Layer 7 of a small transformer language model trained on English Wikipedia (10 layers, counted from 0, width 128).
A neuron adds its activation times its output weights to the MLP's output. To switch it off is to set its activation to zero at one token and run the rest of the model.
A neuron's activation on a vector x is SiLU(gate . x) times (in . x), where the dot is the dot product.

Input weights of the MLP neurons that the questions are about. A number n stands for n times 0.0048.
n7 gate: -10 38 16 -2 10 -31 -60 30 3 -5 47 11 22 -44 -27 26 5 -38 12 62 3 5 -4 32 41 -2 7 10 15 8 0 1 -24 12 13 -28 -5 -5 19 44 1 -23 3 -2 4 13 -23 31 21 45 13 29 24 16 78 -6 -20 -14 58 -4 -28 10 40 2 -13 -31 -9 -28 -7 -17 -10 -9 58 17 -7 33 -5 7 -49 8 -19 -29 -75 27 27 -9 -5 12 8 -16 -2 32 -22 24 3 6 20 6 33 23 -26 55 -3 20 -27 0 -34 13 17 -25 -23 -12 -62 21 -13 4 -13 65 19 29 -20 3 10 -59 27 35 17 -13
n89 gate: 12 32 -57 24 24 5 -4 7 14 -3 -42 -1 12 -13 -10 -16 -3 -29 -47 10 16 -15 34 -11 12 -30 44 -8 12 -26 -31 16 30 12 -25 -27 29 -42 -7 14 -18 6 19 -29 -4 22 -4 17 -18 -8 -43 34 -50 33 21 14 -32 27 2 -15 16 0 24 36 41 -16 -27 10 25 57 -17 -23 -23 -2 27 29 38 0 -53 10 -16 36 -20 10 6 -40 -9 34 -31 -20 -30 18 23 45 14 8 9 -12 10 -39 11 10 -33 -5 56 19 13 -16 -33 12 35 33 19 21 -14 -19 -27 11 -23 -37 -23 24 0 14 7 -10 8 -18
n225 gate: 3 -22 0 -8 -17 -31 8 29 -33 -27 -29 7 -21 -12 33 -10 30 -6 21 34 15 -16 -18 -36 10 5 11 18 43 -49 11 -10 5 37 13 -25 7 -16 -21 -28 18 8 -29 -3 15 7 24 37 0 12 6 16 22 -28 -5 -22 -44 19 25 10 51 -14 45 -56 39 -6 1 -38 -15 31 -18 28 -23 62 41 13 -5 16 -25 -52 -6 -24 18 25 63 -47 -30 9 36 -8 -45 -30 -29 -3 9 34 -6 7 -31 -37 -14 -5 -19 18 -13 44 -6 8 22 -34 1 30 19 21 11 -18 1 9 17 -23 -69 -27 29 -12 -40 5 -19 10
n252 gate: 12 -14 36 -35 30 -38 -6 7 64 -2 -17 -14 14 42 9 2 -56 4 34 -27 -5 7 -61 22 4 19 -60 -16 -34 -10 7 -31 28 -12 -8 28 5 11 -34 -29 18 34 14 15 -4 1 -7 19 4 2 -19 -27 -2 13 -8 -43 18 -14 6 30 43 29 -12 7 10 -6 -61 -3 8 20 -49 17 27 27 -17 -23 -6 -39 15 15 -1 14 4 -37 26 13 -21 36 -34 -93 -7 -20 19 8 7 -2 -21 -18 29 -3 2 -39 -11 -40 -15 10 6 2 33 -14 -21 12 16 31 -19 4 17 -8 -16 -2 30 24 5 -11 24 51 33 14
n297 gate: -5 64 26 -58 31 21 -2 0 -17 -10 16 9 -42 -10 36 -32 25 -7 -14 -21 -53 -12 -24 47 0 -32 21 47 6 -37 2 31 -8 -29 33 24 -27 40 -30 -16 -9 -25 -18 -2 -5 0 -15 -1 5 -1 -2 0 74 15 16 4 -23 -70 -7 -9 13 -42 19 42 3 -20 3 7 -4 35 -30 -2 1 13 -6 11 -33 -6 -26 42 -23 2 35 7 -58 -22 27 -7 2 -14 -33 19 -3 50 -27 -31 7 1 16 14 15 18 12 -23 26 -29 0 -2 14 20 18 11 11 -15 -14 15 15 31 -2 -21 33 25 42 4 -48 -43 0 -18
n7 in: 2 -13 28 37 -2 55 -12 5 25 40 -2 23 -15 31 -4 -8 19 9 -1 9 -9 -8 0 -14 -15 -26 -21 -9 25 24 -23 23 1 -21 34 3 -5 -26 -74 -4 17 5 -2 5 -40 -21 -13 -21 -8 9 9 -5 9 8 10 -52 -26 -12 13 10 65 21 11 16 -8 -16 -27 25 -46 12 -25 -24 -36 -19 27 22 30 -25 26 -40 11 14 53 -50 -29 -19 33 -35 -9 -34 -6 -53 13 -2 39 28 35 22 -57 25 10 -13 24 -36 -23 30 18 37 -9 33 4 -61 10 -28 36 -20 3 -13 20 -19 -8 -42 33 -24 -15 62 -14 24
n89 in: -20 -1 -10 14 -7 23 -24 53 27 10 -33 17 72 -6 41 34 -6 -7 -79 8 63 34 1 -31 7 -1 30 -9 -10 21 -2 35 6 0 -15 45 -36 3 -4 -39 22 17 36 13 -26 5 4 -33 9 -21 37 22 -14 -17 6 -16 -32 -5 66 39 -10 -2 23 -26 40 -15 15 27 13 59 16 -4 7 18 -5 34 -29 -24 -4 -4 -38 -5 42 -23 -6 -10 -5 22 16 18 -23 7 -11 30 -2 -24 5 -19 -22 -1 1 10 -52 -18 32 -45 -24 -20 18 -3 -47 30 48 4 -31 -37 -3 -23 0 -42 -24 -13 10 30 25 4 -18 48
n225 in: -14 34 -22 8 -15 2 26 -21 -20 -21 16 -5 26 -26 -30 -7 -16 39 15 -7 14 18 -13 31 -57 -52 -11 -12 43 -24 29 -28 -20 -25 -1 21 -30 30 -28 11 -77 37 -21 8 26 -21 -8 -30 12 -6 35 14 45 25 -13 27 6 -27 -28 -8 5 13 23 -21 2 11 1 56 8 15 -16 59 -16 -26 -25 6 -47 -41 5 46 25 36 -13 -13 -35 9 -2 -5 -10 26 -1 12 -1 -31 8 -9 51 39 29 -10 23 50 -33 -27 28 -46 17 2 -9 13 76 4 -7 -20 -9 -14 15 17 -4 18 43 8 14 6 -6 17 -21 3
n252 in: -2 8 7 -15 -25 5 -52 18 -44 -17 51 23 6 20 7 -21 7 57 39 2 43 -19 45 -24 -8 -36 72 -48 39 -35 -15 6 1 -55 20 -17 1 12 20 34 11 27 -33 9 -53 9 -46 -11 35 -1 27 2 31 -37 12 12 1 -33 -6 13 16 -6 21 -36 15 7 4 10 -56 -11 40 25 26 -19 11 -44 -43 -3 21 -17 -14 -16 -5 27 16 -1 34 -29 31 37 33 12 -4 15 42 -43 -7 -28 2 -38 29 -4 36 -51 -7 35 55 27 -24 -40 9 -28 5 -14 24 -11 -11 -6 -20 27 -3 -15 39 -11 -36 -26 19 -5
n297 in: -57 -27 50 28 -40 -10 13 18 12 -8 -7 -1 13 -21 10 5 27 -17 -12 -37 46 -10 -52 -31 -8 20 -35 -9 -27 42 49 23 -2 32 -39 -41 33 29 -6 10 -16 -5 -6 -10 -21 -56 -49 -11 -22 -18 29 12 59 -8 -42 53 -18 32 26 -27 65 -17 -17 28 13 -18 -32 -18 27 7 -6 -4 16 -26 -33 23 1 -41 -9 -17 12 4 -20 -32 -19 32 -9 33 -2 -21 -25 5 16 -4 5 28 -27 19 73 18 15 23 -16 6 2 28 -21 -7 -46 7 -6 -4 -13 -48 -17 -14 -13 16 7 -51 11 -9 14 15 27 11 -17 -35

Output weights of the MLP neurons that the questions are about. A number n stands for n times 0.0029.
n7: 30 45 -17 30 -25 -24 3 -34 27 14 -22 36 -13 27 37 2 15 25 -16 -1 39 25 44 -2 -2 -11 66 -14 -45 22 -41 12 -10 27 -47 -20 12 -9 38 -30 -19 -47 -5 -1 35 -14 -18 48 6 -1 -36 4 -5 18 16 42 -17 50 10 40 -5 15 -6 -35 -2 -7 -1 12 2 10 15 3 -48 5 12 39 27 1 5 27 -32 -23 3 -20 42 6 17 -44 -1 41 40 12 -22 -27 -12 28 -10 -24 14 22 10 0 -9 -9 -27 -7 18 21 25 46 -27 8 3 -28 15 -50 -56 2 28 -12 4 6 5 18 -9 -20 -6 53
n89: -10 26 -26 0 26 -28 -7 20 -15 12 43 48 16 -17 6 -30 29 28 -18 -31 -15 8 -17 8 -30 -12 -5 -7 31 -33 -32 -14 12 63 4 25 -30 -46 -24 4 -9 35 -22 11 12 -65 -15 30 30 -46 38 25 -6 -50 26 -1 3 -36 -40 -6 -10 27 0 49 5 46 2 -18 15 23 17 27 18 -52 -32 51 -22 10 19 -25 25 51 3 -18 -13 7 -23 -12 29 -46 -22 -8 -1 -14 48 12 26 -30 7 9 2 -46 1 -12 -25 27 -3 52 -17 -17 -21 1 -25 -2 -3 -21 -17 8 2 -38 50 -11 -9 27 9 27 8 53
n225: -18 -13 4 -9 29 -18 -2 -70 -19 -16 -15 -26 -17 31 -44 12 -2 -10 -29 -21 5 -4 32 14 50 52 -6 -28 -7 -34 -24 41 -22 37 7 56 27 -21 -56 -14 -34 2 26 -2 -8 7 -30 -23 7 41 -4 -31 -8 -45 -6 -26 -39 62 -13 4 18 11 -16 2 21 38 0 -5 15 40 23 36 3 33 33 -47 4 -14 -13 36 -26 -2 14 -5 36 -34 36 -46 20 38 43 -7 -11 39 -9 14 14 14 38 16 -23 -9 0 12 12 8 30 51 6 -15 6 63 38 -22 10 39 -26 15 -27 25 8 -34 25 4 -6 -11 2 -14
n252: -21 -61 35 -32 -25 25 -17 10 -4 25 29 17 -8 4 31 -28 0 1 28 -8 3 -16 -26 32 -41 13 -14 -24 -33 8 20 -1 -19 -26 30 -7 -8 8 -1 -4 1 15 -4 30 -12 -24 -4 42 -1 23 29 -9 31 0 -10 -1 -27 11 -27 -12 -5 -17 7 8 -34 8 -38 15 22 -22 20 -9 19 -18 15 -3 43 7 21 16 -10 45 26 -11 -17 18 -12 -2 22 -24 63 52 -13 -13 -11 -10 -23 -49 10 -39 25 9 15 29 -25 -9 41 -9 1 38 82 1 33 1 55 -1 -9 -10 -9 -5 1 -23 -8 63 -3 -1 -34 -4
n297: -14 -67 -48 16 -16 -4 -11 -20 20 -24 -31 -32 -23 16 -13 33 -11 9 -7 -42 12 6 -51 2 10 6 -30 -12 -22 -21 8 -10 -7 29 0 14 33 8 39 24 -20 51 -14 28 -30 -17 23 -8 -6 42 3 -4 -52 37 -31 -19 47 6 28 12 -10 48 0 51 -19 -9 -25 -8 -16 -6 -4 -6 36 13 24 -10 -15 2 8 -13 9 18 11 16 21 -29 -65 -2 4 25 -13 7 31 25 -21 -13 46 18 -3 -9 -18 48 21 -35 12 2 8 7 0 -20 -16 -39 -7 95 35 -5 12 -20 48 -6 18 9 -11 35 -42 -4 -25 51

Each question names a token from some text and the token that comes next. It shows the vector x that enters the MLP there. A number n stands for n times 0.064.

Then comes g, the gradient of the next token's log-probability with respect to the MLP's output, scaled to length 1. A neuron's effect is roughly proportional to its activation times (output weights . g). A number n stands for n times 0.0034.

"ice", then " two"
x: 12 -21 21 -12 -32 -17 -22 10 -20 -5 -12 18 -7 17 -17 0 11 16 -23 11 26 -31 -10 -6 7 -5 10 -25 -2 14 28 16 -9 -15 44 -40 -25 -25 -18 2 -8 -26 5 -17 -9 24 4 13 0 42 -32 -30 -11 13 -14 -23 -16 -22 1 14 -16 4 13 32 0 -8 -18 -23 30 -10 25 1 6 9 15 -8 20 9 44 -5 21 7 20 1 0 -56 49 8 -7 33 2 -25 -20 -19 14 -12 -20 29 15 -19 -23 -17 -6 -11 -1 13 -25 10 18 37 -58 13 12 -53 13 -1 0 -28 -1 26 -19 -27 4 37 13 -26 11 -27
g: 22 -4 -45 0 -10 -22 -43 -27 -40 2 -4 15 35 -23 -6 23 -7 -13 -27 9 -38 -31 20 15 14 -43 -30 -31 -10 9 -25 -10 66 -4 1 37 12 -1 13 -11 -27 -9 71 37 -33 -20 -54 12 -16 -11 -16 -6 -8 -35 -34 6 -11 3 25 10 1 7 -15 -59 11 -13 -22 40 -9 47 -48 5 13 -18 -35 -37 -10 0 -23 12 24 -41 -29 44 -16 -10 25 39 -25 22 -49 18 33 2 -6 14 -11 -29 -2 32 -7 26 -25 25 10 11 15 16 8 25 -30 -2 -34 -10 29 11 -4 -26 11 9 31 34 -29 -48 -15 21 -2 -58
Which neuron, switched off, raises the next token's probability most? n225

" of", then " his"
x: -6 22 -8 -7 -13 -12 -33 13 -13 -17 -24 -14 -25 21 3 1 0 -3 -28 -23 14 -31 -30 -32 -16 -4 0 14 -16 17 28 -2 -2 -15 3 -29 10 -39 -1 -17 -19 0 3 21 2 6 4 2 -20 22 18 25 22 16 -5 -6 16 10 5 3 -10 -17 -7 21 19 -8 10 -23 25 -3 -12 4 18 -1 4 9 -9 -36 15 -7 47 10 3 -19 -45 -57 44 52 -56 47 -31 0 -19 -16 7 -6 23 15 9 8 0 -12 -12 -25 -5 -15 32 3 13 6 -51 -1 8 -7 -38 3 5 -5 6 16 27 46 -12 -12 -35 4 -16 -20
g: 11 -20 6 10 -9 -55 5 -23 44 18 -54 6 16 -7 35 -5 12 16 -30 37 -25 0 -3 11 -14 -1 -42 38 -2 52 4 -8 12 19 -3 -27 1 -19 35 14 -4 6 -69 -5 -81 -1 7 5 13 30 10 -10 12 13 -41 -11 -4 8 2 2 20 -18 17 23 -1 -52 24 6 -2 -25 2 29 -21 -1 -4 12 13 -10 48 -13 -11 10 -9 41 94 8 34 8 -8 -10 -4 -11 60 -4 51 -11 4 7 -37 -34 20 12 1 -3 20 10 25 12 35 0 20 58 -5 37 -32 -7 -42 28 8 17 -38 -15 20 -12 21 -42 -11 -6
Switching off which neuron hurts the next token most? n297

"an", then "uary"
x: 40 -6 10 16 -15 10 -19 -28 -16 30 -28 0 33 15 -15 -13 1 25 -20 5 -29 -14 19 3 -27 9 -17 -9 48 29 5 -59 -24 -15 59 -5 -9 -35 25 27 -20 -26 -21 -6 -19 14 -1 30 14 5 19 13 10 14 -15 -2 0 14 -11 8 56 34 9 -10 -8 14 -28 26 -10 11 16 9 8 -3 15 36 -14 3 21 5 -32 -11 -11 -12 -16 -25 -32 -3 1 22 -1 67 9 10 6 -7 9 26 -44 -11 -18 13 26 20 4 29 -4 22 -1 13 -37 -27 -12 -2 -2 25 21 -25 -3 -20 -2 -1 5 -48 -6 0 20 2
g: -26 15 -38 -1 35 7 19 -38 4 14 -12 -9 24 23 35 -31 0 -1 -6 -2 17 8 -16 33 35 52 16 -40 -11 15 -70 -33 6 -21 -43 -2 16 -17 -25 5 10 -28 -3 29 -13 65 -12 -27 24 -1 5 -6 54 49 8 20 -41 48 13 -7 -24 -1 -15 -31 -21 -7 30 -1 6 -18 -41 38 -1 13 35 -5 56 -7 47 -16 -35 5 18 35 14 39 6 -21 -6 -26 -8 24 -23 28 26 16 12 -25 -31 -15 4 -16 29 55 29 -16 -1 -17 26 13 1 28 -5 8 35 -50 13 7 -20 -9 3 65 38 -12 9 13 8 -6
Switching off which neuron hurts the next token most? n7

"i", then "y"
x: 15 -6 -8 -8 -4 -29 10 -10 -39 -4 -11 -8 6 -1 -35 17 -5 25 -4 -25 -35 -7 -35 -8 -44 29 17 -42 9 2 19 -17 -18 -4 82 20 -6 -49 19 7 -9 -4 -6 20 -9 -7 -2 16 5 15 -20 20 -20 15 -7 18 -16 7 8 2 36 9 -7 12 9 7 -1 12 -8 -20 10 -6 39 3 7 2 -12 21 -1 -25 3 21 -2 -13 -11 -10 -28 27 2 51 -12 -29 -11 -15 19 -6 -16 21 -28 -37 -11 34 5 -23 -11 -31 32 27 9 -47 -34 -36 7 -53 2 21 23 15 24 -26 -1 -1 4 18 2 25 4 -25
g: -28 -1 -18 9 41 31 14 -1 -29 -11 26 -20 -30 -46 45 40 -7 24 4 1 -3 3 12 -5 -16 30 3 -8 17 -58 5 67 -4 14 -10 43 -34 13 12 -20 -4 37 50 -55 -35 20 -22 -5 5 -43 -18 -20 -12 7 8 -25 17 -21 -13 15 22 -9 21 16 38 19 10 -27 -46 27 -31 -8 42 9 -2 -3 -18 -20 28 -22 -25 18 -2 18 23 31 -31 9 35 20 -20 -28 69 -10 -1 -27 -20 14 6 -47 -39 36 -51 14 52 29 -13 29 -9 -8 14 11 -24 2 0 -6 5 36 -43 -1 48 1 12 9 14 18 -42 3
Switching off which neuron hurts the next token most? n225

"o", then "'s"
x: 17 -10 -3 4 -20 -37 -35 40 -20 10 -24 6 -14 1 -14 -19 0 11 -30 -8 -20 -20 1 2 0 1 18 -32 6 -2 38 4 -43 -13 55 13 -1 -18 -1 -5 -4 -14 -15 19 21 -24 -2 19 7 18 -18 -7 -19 -8 -24 2 -21 0 -14 -38 45 16 -16 34 2 6 -29 -9 16 -28 36 16 37 -23 -3 25 20 3 -15 -28 34 22 -30 -32 -21 -30 -10 35 4 25 -4 17 5 -20 13 -14 -32 1 -37 8 6 -20 53 -16 -19 -18 -34 -1 -9 15 -43 -32 -24 -35 -34 3 7 -17 -10 -23 0 -5 17 11 17 28 2 -4
g: -11 21 1 26 32 45 7 9 6 -41 -12 -1 -23 -54 -53 29 22 -24 -58 -5 11 47 -17 23 21 13 1 15 -29 13 23 27 -19 19 -8 9 3 -38 -29 17 11 -21 -10 28 -47 -14 52 32 -28 47 -35 47 -16 31 23 8 -52 25 -1 -35 -8 13 29 -43 -21 9 -12 13 4 -27 29 13 14 7 -20 -26 7 51 20 -40 4 22 10 -35 32 2 -23 0 68 8 -11 26 11 -40 14 -18 -14 21 15 -21 28 10 13 20 1 -21 9 -8 -32 30 -16 20 40 34 10 25 18 -5 -8 -15 5 -22 -36 34 18 -53 -6 7
Which neuron, switched off, raises the next token's probability most? n297

" C", then "r"
x: 24 -7 8 6 -19 -5 -1 11 -29 -11 -29 1 6 -8 1 11 -31 40 -16 5 -4 -36 -16 -50 -38 -13 -5 1 31 11 -23 9 -36 -9 39 -7 -66 -42 2 -7 -16 -28 4 21 -7 -2 2 32 0 -6 32 5 -56 -19 2 -34 -15 2 -23 -19 -17 -20 4 34 -7 -2 -12 -4 -14 -14 -9 0 15 -16 -12 -13 11 22 30 -1 10 -7 22 -8 -21 -12 -4 22 -2 35 -11 8 3 -6 -20 18 -2 20 -2 -2 -31 -21 -15 -15 -8 -15 -7 59 -13 31 -49 -14 -16 1 -2 -9 -8 -5 4 -12 -19 8 11 14 18 22 20 -5
g: -8 -3 -14 8 -1 12 15 19 -26 57 19 -27 -9 -12 -47 29 -19 -5 -11 -23 18 23 6 64 16 -26 16 13 -9 -5 -9 -7 -30 2 3 -67 4 20 -45 -11 -6 -7 -44 -36 -36 -12 -21 -14 8 -44 -3 29 15 -5 4 1 -23 -50 18 4 -25 -9 41 3 25 25 26 14 -42 12 0 -13 35 -28 -1 -20 -8 4 56 15 31 4 -10 -21 -27 -6 51 16 26 4 -10 36 43 -27 -17 6 1 -40 -8 21 1 10 -12 29 14 62 4 44 12 -14 -31 -25 10 41 -22 46 31 35 31 -37 -13 -21 7 -12 -31 -17 61 -38
Switching off which neuron hurts the next token most? n7

"av", then "ing"
x: 24 11 -18 36 1 21 11 -33 -44 0 -11 9 -15 -5 -7 17 -8 12 -48 -16 10 -44 13 -50 -36 -32 8 24 -20 -21 8 -2 19 -16 58 1 -14 19 -10 0 -14 30 -1 -10 -44 26 -1 31 37 28 -1 -26 -41 35 -43 -23 13 10 -9 0 16 22 34 34 3 16 -9 -3 23 20 -14 -15 8 18 1 4 -3 -18 -29 -28 19 18 -34 -8 -1 -32 -14 3 -13 4 10 8 -4 -18 -6 18 -41 7 -6 -36 8 2 8 6 -4 14 -12 -2 1 33 -21 -10 -6 -24 -25 -2 -10 7 21 -8 5 -22 28 5 -12 -31 -8 -65
g: 44 14 -8 -40 -4 -36 25 11 -26 46 13 13 -22 17 -24 47 1 -18 -19 46 8 -3 74 -36 -6 20 25 -12 24 -31 -28 -19 3 35 -26 -28 38 -10 -35 14 -14 -29 2 -13 -1 -45 9 -10 21 25 2 2 15 -29 21 -46 -15 -3 -8 29 30 40 25 7 -5 -9 69 -10 -5 12 -1 -48 -18 -23 10 11 -51 26 32 -20 -1 47 52 0 46 1 25 15 -6 -6 -30 46 15 -7 -7 27 31 17 8 1 64 -4 -24 2 14 26 -23 -16 45 8 -17 33 -36 5 -11 -2 -35 18 27 -19 -7 4 -33 14 -2 2 -5 -24
Which neuron, switched off, raises the next token's probability most? n89

"t", then "a"
x: 24 -23 27 15 -5 -21 -16 33 -30 2 -1 0 3 16 -14 -24 8 9 -44 -15 12 17 -2 18 1 4 20 -14 8 -14 19 13 -9 -12 86 25 -8 -16 -20 -7 -14 3 -19 14 -9 -32 14 14 18 2 -4 7 -6 -3 -29 -2 -17 -26 7 -41 42 -20 -11 15 14 17 -17 -22 3 23 -13 19 3 17 20 25 13 16 15 2 22 8 -11 -27 -24 6 11 31 30 38 27 -30 5 -10 6 23 18 17 -5 -26 -30 6 43 2 -2 -39 -46 20 32 5 -45 2 9 18 4 7 -11 33 -8 -62 24 -6 -9 27 -8 1 3 3
g: -25 3 7 13 -15 45 -6 -8 23 6 -40 -18 13 18 -28 15 -72 -12 -6 34 -26 -15 -32 -6 -3 -49 36 -25 -15 -32 57 19 9 -56 -2 1 -13 -18 22 28 -4 -3 -22 -31 11 48 35 -25 -40 21 19 17 -33 -44 1 15 -6 -26 11 9 -2 -3 1 -8 -2 -13 4 -9 30 -25 23 -25 -5 -2 13 -29 -11 -26 -20 -1 -20 14 -15 -41 -12 -45 -41 -19 2 -16 34 -3 42 -6 -33 32 -32 9 8 81 -9 -14 33 30 78 -24 3 24 -20 -16 -41 -2 -17 -7 35 34 15 7 -3 -7 -29 -15 4 18 -19 8 46 1
Switching off which neuron hurts the next token most? n297

"erm", then ".\n\n"
x: 8 29 -2 44 -11 8 -2 -9 -33 4 -11 -3 -34 15 4 -38 -4 -16 -24 -26 38 -38 -28 -9 -2 -11 1 -15 -3 -22 21 33 -2 -22 14 -8 -52 -1 -20 5 -7 -14 -25 25 15 3 -26 -16 43 27 3 24 -5 36 -8 -6 8 -24 2 -13 5 17 -3 20 -23 -26 -14 31 31 35 -12 1 15 -14 15 0 -15 -16 -3 -47 15 -27 -27 -22 4 -38 31 18 10 -8 22 -27 -25 -23 -22 -17 -7 10 27 -11 -24 -26 13 -3 -17 29 16 43 0 23 -41 13 12 -36 -20 25 -5 -22 -7 -1 -5 -27 0 -2 30 12 -25 -8
g: 7 9 9 -11 -28 -21 -17 -27 39 -38 -12 12 -47 -12 -23 -33 1 -19 18 -7 -17 18 43 51 2 -17 17 -21 28 51 21 -45 -26 -26 -21 21 18 -32 28 -17 36 0 -23 -44 -31 10 48 0 -56 -19 -20 11 20 32 -53 4 -2 18 22 38 17 36 -51 -1 -12 -19 -20 -6 34 -43 46 -2 -10 -4 -13 -44 8 -37 35 -19 5 30 40 8 -38 -20 20 -39 32 8 -8 9 32 2 9 -23 1 7 24 -46 14 -11 -8 -10 26 -28 17 -22 2 -19 -9 9 33 -37 13 15 8 18 13 30 -4 -34 15 32 -15 -59 20 -16
Switching off which neuron hurts the next token most? n297

",", then " F"
x: 10 -24 -38 1 -12 -28 -9 1 -28 -21 -3 13 22 12 -1 11 2 11 -22 17 0 -48 -20 -47 11 6 -30 11 13 27 6 22 -41 -4 49 -1 2 21 1 -8 -29 -19 5 15 -7 0 -10 31 2 19 34 10 10 -15 -8 8 19 -13 5 -2 -10 -8 22 63 -20 13 4 26 5 -7 30 -5 8 6 23 17 -7 16 0 -30 34 -20 19 -14 -18 -65 25 1 -35 -4 -24 16 28 -24 22 22 12 13 13 -31 -21 -14 6 11 -4 -19 22 25 11 7 -50 5 40 -21 -27 -10 0 37 -8 12 9 -2 13 11 -15 -20 4 -28
g: -5 36 29 -3 -33 39 -18 -14 5 -6 17 19 -2 -63 46 -9 -42 -28 -14 -37 32 12 -10 -15 12 32 25 -22 13 42 40 6 7 -27 24 2 6 11 -14 10 -24 18 27 8 15 8 24 10 -11 3 4 -39 11 -14 9 -19 7 -29 10 7 50 78 -9 75 11 44 7 28 -6 -1 -16 55 25 9 0 22 33 -29 -14 7 14 29 -25 5 8 -23 -10 3 20 11 45 -6 1 41 9 40 -15 -29 16 28 -6 -31 14 -15 -12 10 -4 -14 16 -21 -15 -43 -41 -13 50 1 -4 13 59 -28 6 45 -37 -5 -47 2 -14 34
Switching off which neuron hurts the next token most? n297

" with", then " R"
x: 13 2 -9 20 -18 -27 -25 -10 -35 3 -40 -16 -11 15 18 -6 6 10 -37 16 -20 -1 -22 -22 -1 -5 -24 1 3 8 42 -6 -15 -18 22 -22 -15 13 -30 -19 -31 0 -1 -6 -6 -25 3 3 14 21 3 9 -12 30 -1 -13 25 -17 32 -1 4 -7 37 18 5 -8 -13 13 31 3 -13 -15 23 -1 15 3 -1 16 0 -17 55 -21 19 5 -7 -47 17 59 -51 -7 -14 -14 30 -23 -18 7 10 35 13 -9 -17 1 -15 -16 -6 8 -5 12 7 -2 -65 17 -4 -9 -51 15 26 13 4 12 5 32 -3 -37 -5 0 9 3
g: 22 -27 28 6 -27 11 -11 17 -11 17 -8 3 28 31 2 -15 9 -31 7 -34 -8 4 -8 13 -34 49 15 -19 -21 -9 43 31 2 -5 11 16 -12 -1 31 32 -37 9 -30 -24 30 4 13 -12 1 10 -17 21 -15 -36 -6 -21 22 -23 23 -43 -11 -13 38 63 -8 52 -18 -9 -71 -12 -4 -11 17 0 -10 38 36 -34 31 13 -15 13 2 -15 37 -16 -40 -18 -50 -36 -22 8 -5 40 7 22 13 -10 28 -43 1 -57 11 -55 9 -5 0 -31 -22 -11 29 -65 7 -4 66 -5 3 8 23 -6 1 17 -36 -14 -26 13 33 -52
Switching off which neuron hurts the next token most? n297